Layer 3 of a small transformer language model trained on English Wikipedia (13 layers, counted from 0, width 64).
A neuron's activation on a vector x is GELU(weights . x + bias), where the dot is the dot product.
The model reads these tokens: "c" "ular" " f" "un" "ction" " |" " cl" "ath" "r" "in" " b" "ind" "ing" ";" " 1" "-" "ph" "os" "ph" "at" "id" "yl" "in" "os" "it" "ol" " b" "ind" "ing" ";" " pro" "te"

The vector x that enters this layer's MLP at each token. A number n stands for n times 0.031.
0 "c": 27 21 12 -49 -43 64 -15 13 -28 1 -88 -14 45 -59 -23 5 20 22 -6 -37 42 36 -18 57 28 -29 42 -48 -10 22 -59 -54 -27 -27 -27 -14 -52 -5 -56 -2 17 -22 41 -24 -21 27 32 44 38 22 -3 20 2 7 19 -4 40 30 -34 35 22 -22 44 31
1 "ular": 37 57 3 -24 -65 66 -5 -19 -14 -4 -93 -7 17 -34 5 -9 6 34 7 -19 7 58 12 54 21 -41 19 -19 -8 39 -71 -69 -38 42 -29 10 -29 -26 -28 -18 4 -40 50 -28 -22 49 -18 18 28 11 -52 2 -6 11 -7 43 34 17 4 11 13 2 45 0
2 " f": 20 37 14 -54 -40 68 -26 -38 28 8 -79 -6 23 -8 -17 -1 25 46 1 -36 30 47 7 61 9 -32 30 -31 -41 39 -74 -45 -21 -1 -51 14 -20 -28 -50 -34 4 4 48 -55 1 37 17 11 9 2 -36 29 -14 4 -3 22 36 62 -12 -26 4 18 37 6
3 "un": 13 34 12 -61 -54 74 -13 -25 -24 -27 -73 -5 6 -5 -5 -13 24 24 -24 -33 22 65 -2 56 49 -24 29 -22 2 25 -85 -61 -22 37 -36 25 -40 -1 -35 -15 7 -12 61 -35 -12 36 -18 52 25 0 -51 23 20 11 -19 18 26 15 -7 7 8 8 37 2
4 "ction": 17 43 25 -34 -75 65 -8 -29 22 -19 -61 -15 -7 -2 -2 -26 13 32 -9 -6 21 63 1 51 24 -25 53 -59 -16 28 -68 -78 -27 48 -50 -4 -16 -7 -44 -20 18 -23 50 -46 -6 38 -5 41 20 -6 -42 2 2 0 -7 32 17 38 -3 3 10 14 42 -2
5 " |": 31 42 -1 -61 -60 68 -13 -20 -3 -17 -75 4 15 -24 18 12 10 43 -25 -31 44 47 -29 79 17 -30 8 -44 -9 42 -58 -52 -41 32 -50 -4 -36 -22 -42 -27 12 -12 40 -38 -10 34 49 34 37 -23 -20 6 2 -8 -3 24 46 14 -10 9 15 11 25 18
6 " cl": 25 38 15 -33 -29 71 -28 -27 0 2 -94 -6 -3 -2 -8 2 37 46 -2 -44 26 48 -8 58 5 -52 4 -29 -45 44 -69 -25 -20 4 -31 -3 -41 -28 -41 -31 27 0 54 -49 12 36 -13 15 4 24 -60 27 8 -6 -1 10 49 36 -8 -11 13 24 24 28
7 "ath": 34 43 4 -48 -60 49 -19 -39 -7 -1 -55 -13 9 1 1 -12 21 25 -7 -40 36 64 5 72 33 -21 30 -63 -18 43 -73 -53 -7 12 -17 -5 -13 -3 -54 -10 17 -24 68 -54 -19 20 -8 31 26 13 -43 31 7 -10 -19 12 33 17 -28 -11 23 3 59 -5
8 "r": 28 53 6 -37 -49 62 -27 -14 -10 1 -88 -21 14 -8 -9 -8 17 41 -27 -25 19 71 8 62 17 -29 10 -20 -4 8 -77 -50 -35 34 -29 1 -32 4 -29 -21 30 -11 55 -38 -9 66 -8 40 14 12 -50 44 12 -13 -5 0 44 0 -33 -28 7 3 21 9
9 "in": 24 35 7 -69 -62 70 4 -42 -32 -11 -86 -13 12 -17 3 -1 9 14 -11 -16 24 73 5 57 27 -38 22 -36 -6 3 -70 -62 -28 31 -34 15 -20 -13 -44 -14 20 -14 58 -28 -17 69 -1 45 9 4 -30 19 5 -6 -13 32 35 8 -5 2 14 13 34 15
10 " b": 9 48 22 -39 -41 65 -42 -26 17 22 -78 -14 43 2 -9 1 29 29 -11 -36 20 53 7 59 8 -25 19 -40 -43 48 -67 -55 -30 2 -43 4 -43 -18 -28 -24 6 2 59 -53 -2 53 13 -2 14 11 -40 30 10 -6 -13 13 43 34 -31 -18 4 24 36 -8
11 "ind": 19 38 19 -56 -68 63 -9 -29 10 -16 -64 21 -10 -6 -1 5 -1 39 15 -22 25 71 1 50 42 -36 31 -63 -12 19 -81 -54 -8 20 -20 3 -14 -21 -48 -10 22 -17 59 -54 3 52 -10 32 -8 20 -28 15 13 -18 -24 20 34 12 -29 -9 4 3 49 1
12 "ing": 24 46 -3 -56 -76 50 3 -16 6 -10 -68 8 3 -14 9 2 23 19 -6 -6 15 75 -6 52 33 -28 25 -58 -19 36 -55 -61 -30 42 -37 16 -30 -38 -42 -30 19 -21 53 -45 -9 50 -17 51 3 3 -37 11 9 -1 -22 16 32 20 -14 2 13 24 49 3
13 ";": 44 54 -10 -36 -60 67 -23 -25 6 -11 -63 8 -6 -21 11 15 15 35 -10 -21 31 59 -38 64 29 -19 2 -71 -20 36 -56 -51 -41 41 -35 0 -14 -17 -44 -42 13 -3 47 -40 -11 26 35 19 23 -27 -23 18 0 -18 -13 7 42 38 -25 6 11 15 33 27
14 " 1": 16 62 11 -37 -45 67 -14 -7 -9 -5 -69 9 24 -3 -1 -17 11 9 -13 -38 7 56 -21 60 18 -13 17 -36 -23 36 -65 -51 -46 24 -19 5 -48 -11 -28 -42 16 -9 47 -72 -9 30 23 21 50 -12 -18 -2 10 -3 -20 28 50 40 -22 -38 -2 43 58 17
15 "-": 34 46 4 -32 -49 55 -10 -46 -3 11 -73 26 9 -26 8 3 38 17 -9 -36 6 64 -30 34 35 -20 36 -17 -21 49 -84 -31 -56 20 -41 1 -30 12 -40 -34 2 -1 57 -51 -16 26 17 22 17 -22 -19 28 4 -4 4 6 45 26 -18 -40 14 18 57 -9
16 "ph": 25 51 1 -29 -51 54 -28 -45 8 14 -67 1 3 5 -22 -3 36 10 0 -42 31 56 8 38 8 -22 27 -48 -11 50 -82 -39 -38 11 -22 34 -17 10 -63 -3 24 -27 57 -37 -15 46 -2 10 22 -10 -48 49 33 2 -15 9 45 6 -24 -42 3 0 30 15
17 "os": 10 31 12 -54 -60 66 -21 -42 -26 -12 -55 3 -6 4 -4 -18 30 -8 -38 -22 17 74 4 70 3 -41 37 -31 2 29 -69 -49 -38 20 -31 30 -25 1 -39 -8 35 -10 53 -29 -21 48 3 51 25 -4 -46 29 5 -14 -8 13 49 24 -21 -15 19 -16 38 18
18 "ph": 20 52 0 -34 -61 55 -28 -39 11 13 -67 -5 5 6 -21 4 39 9 2 -44 34 65 11 44 9 -25 20 -54 -12 48 -81 -48 -37 12 -20 26 -18 8 -59 -6 24 -27 49 -35 -9 56 5 12 17 -6 -45 47 23 4 -17 14 40 10 -24 -32 -1 3 24 9
19 "at": 19 34 -2 -38 -58 61 -12 -41 -28 7 -84 -2 -9 1 1 -10 27 14 4 -49 22 82 4 72 36 -38 18 -51 -25 52 -76 -66 -21 29 -28 17 -10 -21 -44 -18 25 -11 48 -33 5 39 0 32 17 11 -21 22 14 -7 -17 12 34 5 -19 -7 11 -8 44 12
20 "id": 19 40 12 -30 -75 68 -12 -45 -3 -6 -65 6 -7 -5 6 0 15 3 -5 -34 24 88 15 57 21 -40 10 -51 -1 17 -69 -54 -26 5 -28 10 -41 -22 -42 -9 36 -25 54 -33 -11 71 1 31 9 19 -33 24 16 -13 -17 20 43 10 -11 -17 8 -2 25 15
21 "yl": 13 50 22 -23 -72 55 -42 -41 4 -1 -64 -2 -2 -6 6 1 40 14 -4 -13 30 71 12 31 49 -46 17 -13 -12 26 -85 -60 -24 22 -8 2 -29 -4 -48 -30 16 -19 48 -30 19 67 -3 7 7 14 -41 29 -8 5 -34 30 42 0 -27 -21 19 -3 11 6
22 "in": 14 35 10 -56 -72 63 8 -41 -24 -9 -85 -10 14 -11 9 -1 17 1 -14 -21 30 88 5 55 26 -42 20 -45 -9 6 -66 -71 -27 27 -29 19 -21 -15 -36 -21 31 -4 44 -17 -6 77 5 38 6 -2 -21 22 -8 -10 -24 36 30 2 -7 4 4 13 29 10
23 "os": 7 32 8 -50 -81 62 -15 -18 -16 -18 -53 -13 -2 6 0 -5 38 -9 -36 -21 24 89 8 76 8 -43 19 -39 1 28 -65 -70 -30 16 -27 11 -23 1 -28 -18 31 -4 39 -24 -13 74 16 45 18 0 -38 22 -19 -13 -16 21 32 29 -17 0 10 -4 23 9
24 "it": 23 42 -2 -29 -78 51 14 -39 -10 -12 -82 -10 9 -7 -2 -11 19 0 -12 -41 24 92 -3 74 43 -27 14 -59 -17 11 -62 -81 -15 24 -33 4 -23 -4 -30 -20 24 -4 46 -32 1 66 6 42 23 16 -8 12 1 -8 -21 17 30 21 -7 4 -16 19 24 -13
25 "ol": 22 34 8 -19 -76 51 -24 -28 -7 -16 -59 -10 -2 1 -2 13 26 4 -31 -28 25 90 7 48 40 -31 1 -36 -11 19 -72 -60 -25 20 -11 -9 -26 8 -52 -35 29 -13 41 -24 17 87 8 34 11 8 -47 34 -15 3 -31 31 29 12 -22 0 5 15 8 7
26 " b": -2 48 20 -31 -53 58 -37 -23 22 24 -78 -16 41 7 -2 7 34 16 -11 -39 27 69 6 60 11 -27 14 -50 -44 49 -64 -63 -29 0 -36 4 -41 -16 -19 -26 16 6 44 -46 9 65 20 -4 11 6 -30 27 -7 -8 -22 19 37 30 -32 -11 -5 25 27 -15
27 "ind": 10 38 18 -48 -77 58 -5 -25 15 -11 -63 16 -9 -1 6 10 6 27 15 -25 30 86 -1 51 44 -38 27 -69 -15 20 -76 -63 -9 16 -16 2 -14 -20 -39 -12 30 -13 46 -46 11 63 -2 29 -9 16 -24 13 -3 -21 -32 27 29 9 -29 -3 -8 4 39 -3
28 "ing": 14 46 -3 -50 -82 47 4 -14 10 -7 -66 5 3 -9 15 6 28 7 -5 -10 21 86 -8 53 36 -32 23 -65 -22 37 -51 -68 -32 38 -31 16 -30 -34 -34 -32 27 -17 42 -39 -2 59 -11 46 4 2 -31 11 -7 -3 -29 21 27 15 -14 5 3 25 39 -2
29 ";": 36 54 -10 -32 -64 64 -20 -26 9 -6 -62 6 -5 -15 16 18 19 25 -10 -24 34 70 -39 64 34 -23 3 -75 -22 38 -54 -56 -43 36 -31 4 -15 -15 -39 -45 20 0 39 -38 -6 33 38 17 24 -27 -21 18 -11 -18 -21 12 40 32 -24 6 3 17 26 23
30 " pro": 0 37 7 -33 -33 46 -32 -45 15 -2 -91 4 15 -13 17 -24 31 28 -20 -38 12 63 -19 45 28 -28 37 -22 -32 29 -74 -48 -32 21 -41 16 -41 6 -15 -49 20 3 52 -34 -13 56 -1 16 19 23 -37 30 -19 16 -30 11 64 52 -3 -12 -3 5 27 11
31 "te": 9 52 23 -37 -70 61 -27 -32 -3 -3 -55 -11 -24 -15 5 -6 26 0 -11 -13 41 69 -14 35 45 -28 52 -38 -21 27 -71 -58 -33 4 -34 35 -33 6 -32 -46 27 -6 65 -28 -2 46 5 36 22 4 -38 6 14 17 -32 11 35 37 -13 -17 -12 -10 24 15

Each question shows the input weights of one neuron of the MLP. A number n stands for n times 0.008.

n67 (bias -0.066): -6 8 -15 27 -2 -27 37 -4 -2 -5 11 51 -4 -20 38 -12 49 -15 5 -22 -16 33 27 -30 -10 -30 -12 -7 -10 39 -2 5 -3 -25 -24 -38 -5 26 0 -21 -2 0 1 -5 5 -24 20 3 -22 -3 14 1 0 -4 -10 6 -5 -26 -15 9 14 50 -4 5
On which token does it fire most? 15 "-"

n55 (bias -0.052): 15 -31 -5 4 -4 26 -13 7 -12 16 2 -17 31 -11 14 -16 -3 12 18 5 -34 -3 13 -12 -8 -7 -1 27 -37 -20 1 -3 -6 53 -28 32 14 13 3 27 -13 -12 -9 6 9 -18 29 3 9 -4 3 4 26 -48 34 -19 16 18 -32 -14 -12 -1 -6 -2
Its three highest activations, in order, are on tokens 8 "r", 15 "-", 10 " b"

n112 (bias -0.027): 24 12 15 3 10 5 -6 -1 -14 18 -1 16 25 -11 7 -13 10 -12 1 6 8 12 21 -15 8 7 1 17 22 -25 -27 -13 5 -12 19 -13 17 -6 18 12 14 8 -10 -2 -5 -12 -29 -3 -41 -11 -7 6 -34 28 14 -5 -8 9 -30 30 -62 24 24 -1
On which token does it fire most? 27 "ind"

n147 (bias -0.079): -37 -35 32 24 7 2 -8 -8 -11 0 -38 29 -5 6 -2 0 2 19 -33 27 7 16 4 -34 -20 -4 0 -23 -12 12 14 -31 15 -1 22 -26 25 24 11 -1 16 23 25 38 -33 28 2 -25 -30 -6 4 -8 -24 -22 18 -15 -3 -2 -4 35 25 1 23 -20
On which token does it fire most? 22 "in"

n176 (bias -0.067): -15 53 -7 8 7 0 -13 15 -8 0 33 28 -14 8 1 3 11 6 -12 -2 12 -12 -7 -22 1 -9 3 24 -11 -14 -14 -13 40 -12 -16 15 -20 25 -30 -18 9 12 -4 38 26 -30 4 33 -11 -9 -49 -22 12 29 -24 10 -15 2 -4 34 -8 3 -14 24
Its two highest activations, in order, are on tokens 31 "te", 3 "un"

n17 (bias -0.059): -11 16 18 -23 -4 -6 -7 -21 -24 -10 -7 -12 -26 16 -3 -11 -18 -2 -8 -12 -6 -18 12 -23 17 -11 -14 -6 26 22 2 25 -19 17 17 10 7 -3 8 9 -14 -6 34 16 12 33 -17 24 1 12 17 -20 -33 -1 33 -8 -17 18 28 -9 -5 -3 -7 -21
On which token does it fire most? 9 "in"

n23 (bias -0.018): 1 -18 34 -11 -4 31 6 21 6 -12 7 -12 2 -5 -2 -21 -12 -25 19 -6 13 16 9 10 -2 4 -41 21 -12 -7 5 7 -2 -18 -21 -10 24 16 -1 39 28 -30 5 -10 -28 -13 20 11 -23 -23 11 12 35 5 -21 3 -15 13 14 34 20 -10 -7 -9
On which token does it fire most? 0 "c"

n47 (bias 0.008): 5 18 40 10 -5 -17 -17 8 33 9 13 -1 1 -9 12 -20 25 -2 -17 2 4 -18 30 -1 23 -1 20 -2 6 5 27 -21 6 28 -7 -11 6 -25 14 -17 -15 10 -14 20 -24 -10 9 -16 -17 -6 -23 -5 14 25 -22 32 -33 -22 -13 -31 -18 -34 11 -7
Its two highest activations, in order, are on tokens 21 "yl", 4 "ction"

n212 (bias -0.011): 14 -2 -7 -16 -26 1 8 14 26 -43 35 2 -9 -37 3 -15 3 -4 -43 -9 -2 -10 22 -18 -11 -22 -9 -8 -32 14 29 -7 5 33 25 31 -8 20 16 28 -10 -14 -8 -37 -22 5 30 12 23 25 -4 -16 -3 -26 -18 15 -4 -7 9 35 -22 28 -8 -10
On which token does it fire most? 28 "ing"

n59 (bias -0.025): 13 -44 -11 17 -24 -4 -41 -46 11 5 23 14 32 -1 -27 4 -4 29 16 -20 29 16 -19 -19 4 47 -5 -4 24 25 17 22 3 -24 -10 -20 5 -20 29 -16 -11 9 23 -5 30 -27 13 -36 14 8 -29 4 -5 10 -30 -7 -12 21 4 -16 -24 1 19 8
Its two highest activations, in order, are on tokens 2 " f", 10 " b"

n52 (bias -0.032): 11 -9 2 15 15 -4 -32 -33 -13 8 10 -6 21 -24 -5 -7 19 8 2 -2 16 23 14 -23 -3 -3 -21 -7 -4 18 59 -26 16 3 12 -7 -27 -1 -10 21 20 -40 22 8 46 30 27 17 -14 -9 4 20 -31 -16 -11 -43 -20 5 2 5 -36 -17 17 0
On which token does it fire most? 25 "ol"

n234 (bias -0.087): -13 3 -14 -2 -5 -31 -7 -31 -2 20 -12 -61 -33 -7 13 24 9 -22 22 33 10 -4 13 -8 -18 -11 -6 1 -5 20 7 30 -4 18 13 26 -38 -19 -7 -17 -17 -36 -13 -11 9 17 52 11 -53 27 30 8 40 22 16 0 8 -16 9 5 -5 1 14 -28
On which token does it fire most? 18 "ph"

n130 (bias -0.089): 5 11 -15 -16 -37 -16 19 -2 -22 5 18 7 -15 19 10 -20 -12 10 0 -27 49 28 15 -15 -2 0 -26 -2 -6 29 65 21 -7 5 -10 26 -10 -16 -8 15 -42 6 -6 24 14 7 -4 -11 -20 -41 10 2 -20 -50 -14 -10 8 32 26 5 -22 8 -6 -15
On which token does it fire most? 29 ";"

n8 (bias -0.052): 32 -39 30 -22 22 -26 -3 30 -21 -7 -22 6 41 -17 -11 45 19 14 1 -17 -31 -17 -14 -28 15 -37 -11 20 4 6 8 -14 4 30 -20 -14 -10 19 -20 -20 31 9 -18 26 -27 -11 21 -15 12 12 -9 -17 18 5 19 12 -11 -1 0 5 30 -25 -6 10
On which token does it fire most, and how strongly? 0 "c", at about 1.3

n271 (bias -0.035): -4 5 -8 -13 1 -7 -21 -7 0 -6 9 -20 13 -1 -16 17 -41 5 -16 -25 -17 12 21 -6 38 -45 12 -34 11 42 19 36 7 0 16 -36 -26 6 56 -13 -17 15 -1 6 -3 5 -17 7 16 -21 12 -36 17 -1 16 11 -16 -28 9 -1 -4 29 15 26
On which token does it fire most, and how strongly? 14 " 1", at about 0.14

n211 (bias -0.059): -16 1 2 16 -3 2 7 -17 36 8 20 -14 -6 7 -31 -1 -14 1 32 18 -34 -17 -6 6 38 18 -18 -1 -6 19 -25 3 24 29 -15 -2 52 5 -28 -5 4 -16 9 12 2 0 6 1 -16 -2 10 -41 16 6 -36 14 -15 15 -6 -13 -1 6 -15 12
Its three highest activations, in order, are on tokens 4 "ction", 11 "ind", 27 "ind"

n189 (bias -0.020): 15 1 33 -11 -17 -19 31 19 13 -20 -7 3 5 4 11 8 5 -27 -12 -2 -20 13 21 -15 -6 -45 -24 5 14 6 16 12 -9 -12 45 -12 -2 -1 5 -6 -10 -27 -5 -18 3 47 -13 2 13 1 6 -12 -4 17 -11 -17 4 12 32 -2 0 -24 -9 18
Its three highest activations, in order, are on tokens 25 "ol", 23 "os", 20 "id"

n18 (bias -0.063): -11 -13 5 -6 -17 0 -22 19 13 -24 50 17 22 10 7 -6 -24 28 34 16 -3 40 -2 0 -19 -45 -16 -4 -8 -21 16 -33 16 8 -2 -44 -12 12 10 -3 -10 48 9 -5 -11 -28 8 9 0 -4 -12 13 16 1 0 6 -4 -32 27 18 0 27 6 20
On which token does it fire most? 27 "ind"

n41 (bias -0.030): 7 42 -25 11 -19 -15 22 18 -1 -14 -3 -23 12 -10 39 -23 -6 8 2 2 7 18 -20 -35 -31 -14 16 -18 8 -9 36 -13 -33 11 29 -27 11 13 -6 6 -7 3 9 -23 25 2 -14 -13 -3 -20 19 9 6 3 -28 -22 12 -1 12 38 7 7 3 -29
On which token does it fire most? 28 "ing"

n10 (bias -0.050): 30 33 -15 -11 -3 12 12 15 33 -1 3 2 -8 2 -4 -44 -6 14 -58 -18 32 27 -22 5 5 4 -5 11 -27 21 58 5 -4 3 26 -33 15 -44 9 8 4 6 -41 31 -17 8 14 0 -27 18 -14 0 -21 24 -36 -1 -18 4 3 -13 31 3 -3 -35
On which token does it fire most, and how strongly? 28 "ing", at about 0.29

n168 (bias -0.075): 11 34 -11 -29 -19 15 5 -45 -32 18 10 23 -24 -28 -3 -13 27 -9 -6 6 31 -1 13 -18 -1 19 -3 33 4 6 46 -19 0 -3 17 -31 -4 -16 2 8 31 -14 -1 2 10 -7 -15 5 -15 -3 21 -23 -27 -5 -1 6 -16 0 -13 10 -17 15 1 21
On which token does it fire most? 22 "in"

n79 (bias -0.081): 33 25 22 19 25 -3 -5 -15 4 11 52 61 19 -29 14 -20 -27 -22 6 -14 4 12 7 -22 -31 -10 -11 8 11 43 -36 -12 6 11 18 40 -21 4 -11 21 20 -15 24 -21 27 -18 8 -5 1 -29 -9 -33 -35 23 -22 -14 -5 -32 3 20 -1 -8 -22 -32
On which token does it fire most? 16 "ph"

n75 (bias -0.144): -1 19 -7 12 18 -2 10 -7 0 3 -15 4 -2 -3 -31 -2 -15 8 -11 -5 6 -27 5 -4 -6 -4 -2 6 -4 2 -14 -3 6 -2 7 -34 -13 -18 -21 1 2 3 19 7 -14 12 10 5 -8 -1 -8 0 12 4 3 3 -10 -1 11 11 6 14 7 -3
Its three highest activations, in order, are on tokens 6 " cl", 0 "c", 1 "ular"

n104 (bias -0.051): 2 -5 -3 -5 -13 1 21 -10 -13 -5 14 9 2 -6 2 18 -15 6 18 18 20 -19 1 -5 18 -5 -2 25 1 10 6 33 -13 8 -14 19 8 -9 22 -18 8 -25 -26 -13 -17 -9 -33 22 15 -7 -24 -31 1 -37 0 3 6 23 -39 27 -12 15 9 -17
On which token does it fire most? 12 "ing"

n290 (bias -0.092): -32 -35 10 8 -15 4 -1 11 -9 3 -6 -14 17 -30 -10 1 0 -3 -27 -4 4 23 3 0 -13 13 10 -26 14 -1 -1 5 12 -9 18 -25 1 -13 -15 -16 -11 -25 -9 -7 6 25 11 -3 -6 18 20 10 22 -22 31 3 -30 -3 -14 34 -14 13 -18 -4
On which token does it fire most, and how strongly? 0 "c", at about 1.3

n307 (bias -0.114): -37 -8 3 -2 -9 38 -12 -15 -6 18 -20 12 -58 -28 -42 -18 1 9 -12 4 27 1 -46 -1 -12 56 -54 2 16 -9 69 18 -1 34 15 -5 10 -20 -15 -2 -5 -17 15 6 11 -21 36 -35 -6 0 -4 -6 -3 -5 1 -5 21 11 15 11 -9 -31 16 -4
Its two highest activations, in order, are on tokens 13 ";", 29 ";"

n25 (bias -0.046): 36 0 -1 -21 18 1 4 -23 -34 8 4 12 17 33 12 -24 11 2 -8 -27 27 -19 26 -26 6 8 18 14 -19 -23 26 9 17 -4 22 2 -7 11 -23 51 -6 -31 17 -9 -7 -4 -26 2 0 9 -16 -27 8 8 -4 -9 16 20 -6 18 -21 0 2 0
On which token does it fire most? 7 "ath"

n186 (bias -0.056): 18 32 -14 -12 -5 -23 1 -1 51 28 -32 -22 1 -4 -1 -13 -26 8 -20 -1 -4 -17 13 -2 -19 1 0 -7 11 -19 11 -1 3 10 4 14 32 29 -2 -8 -16 8 29 23 1 -11 -6 -40 -15 6 4 -21 -6 14 -14 -7 28 22 12 2 9 19 -33 -24
Its two highest activations, in order, are on tokens 30 " pro", 2 " f"

n7 (bias -0.040): 9 20 -12 4 23 -2 45 -31 -8 0 1 -5 9 -5 18 -38 17 -2 41 2 2 5 6 -21 -39 -29 3 -24 -26 -5 10 9 9 17 11 23 4 -1 29 -6 17 -31 6 12 -6 0 -33 -8 11 12 15 -9 1 -15 -16 -17 3 25 -13 12 1 -29 -14 -11
On which token does it fire most? 1 "ular"

n101 (bias -0.078): -7 18 -7 2 -2 -30 -14 13 5 9 2 -11 0 -22 -4 1 0 2 -15 -23 -11 10 5 4 12 -1 22 1 19 9 -16 16 -11 10 7 -19 -8 -37 24 6 -5 18 -14 6 10 21 -25 -19 12 -22 -8 -13 17 -14 28 5 -4 11 13 0 9 -19 15 13
On which token does it fire most, and how strongly? 1 "ular", at about 0.39

n263 (bias -0.028): 4 -7 15 3 11 -31 14 -14 4 19 -25 26 -18 7 24 -17 21 9 -9 21 -13 -2 12 8 -21 36 15 0 -23 14 18 35 -8 1 -28 -18 -16 -8 1 13 2 0 47 -4 -5 -31 10 -18 0 53 -25 -22 10 -17 -5 11 -25 22 9 -12 -11 7 -25 4
On which token does it fire most, and how strongly? 6 " cl", at about 0.25

n300 (bias -0.066): 69 -3 20 25 7 -19 -2 -15 -13 30 -24 15 -5 16 8 -12 6 -21 7 -18 -13 19 31 -26 4 -9 11 -10 -5 -5 15 11 -2 -7 2 -13 7 -18 30 13 -1 -26 26 2 1 18 -5 -4 -25 -28 26 9 1 -22 -18 -21 -26 46 9 25 -8 11 -1 1
On which token does it fire most, and how strongly? 24 "it", at about 0.13

n219 (bias -0.040): 3 -22 21 2 8 -31 13 -5 3 -17 15 -19 0 -11 0 -21 11 -10 -26 16 24 0 -40 12 13 -14 16 -16 6 -7 20 -7 10 44 -3 3 24 5 19 4 20 -4 -6 -32 -1 -21 -16 52 -7 -53 -11 -8 1 -10 12 -19 -12 -5 -6 26 22 -23 -21 10
Its two highest activations, in order, are on tokens 4 "ction", 17 "os"

n36 (bias -0.056): 15 4 -15 -10 -17 11 24 7 26 -6 43 18 26 -27 3 33 15 -18 11 -6 -4 37 -17 -23 -33 -9 -3 26 -28 -5 -6 -13 -24 -12 -16 -38 16 33 10 2 2 9 2 1 -4 -45 -5 17 -55 14 -8 -20 28 19 -21 -28 4 -12 22 -13 28 31 -4 14
On which token does it fire most, and how strongly? 15 "-", at about 0.18

n238 (bias -0.056): -12 -35 32 -3 26 18 -16 -25 -15 37 -31 6 30 16 32 12 -10 -26 9 2 23 -15 21 -30 -9 25 12 21 -1 -24 -12 -3 -1 16 -6 -19 -14 16 10 23 13 -18 20 -21 25 -16 4 -22 -19 -28 14 33 29 -24 -12 3 9 13 9 15 -4 -8 15 6
On which token does it fire most? 10 " b"

n162 (bias -0.067): -5 3 -7 5 -14 0 33 5 0 26 7 -10 -14 3 -22 3 9 -22 -24 8 23 -3 29 4 5 18 3 5 -9 14 3 -1 -7 -3 21 -23 -2 -27 20 -21 14 7 -5 29 25 25 -9 -8 -10 3 -16 -12 -4 -10 -6 4 -30 0 2 12 3 -4 12 -16
On which token does it fire most, and how strongly? 25 "ol", at about 0.16

n310 (bias -0.050): -1 1 18 -11 -1 5 -8 -3 8 25 35 -3 18 16 -11 -3 11 -29 5 -22 14 -26 3 -13 5 -28 1 -6 13 26 -14 -3 0 12 -40 22 -17 27 2 -33 -8 4 -10 -11 16 3 -1 -8 -34 5 26 -6 -15 -22 23 -9 6 -11 6 20 36 3 -18 -19
On which token does it fire most, and how strongly? 26 " b", at about 0.36

n125 (bias -0.059): -4 -26 8 -38 -50 -15 -7 -3 -29 18 28 11 25 15 7 -33 -27 7 2 14 -25 2 -5 38 -6 20 -7 19 -21 26 37 -13 -30 -10 25 -37 1 8 4 9 1 -7 18 2 -62 -4 -1 42 -23 24 20 -23 23 -14 42 -7 -27 -4 0 1 26 -3 -15 37
On which token does it fire most? 0 "c"

n28 (bias -0.036): 4 -7 -1 -4 -22 10 -20 -18 34 13 10 -7 -10 6 33 19 34 7 7 -37 -4 -42 8 -21 -42 -32 -10 -17 29 -26 9 15 45 25 -20 12 3 22 10 4 -7 -6 16 1 -9 -4 -17 -20 21 39 -13 -16 7 -5 -11 5 17 5 -18 25 -38 3 7 -5
On which token does it fire most? 6 " cl"

n91 (bias -0.037): -7 -16 -18 39 32 2 11 -6 12 6 -11 7 13 -7 34 31 4 17 -6 -27 -51 10 3 -27 -16 -42 21 -19 -1 -51 -28 25 6 14 -29 -3 -4 -8 36 -15 0 -3 30 -4 -12 -6 11 39 6 10 22 13 25 7 0 -17 -10 23 15 -9 7 -14 -65 12
On which token does it fire most? 30 " pro"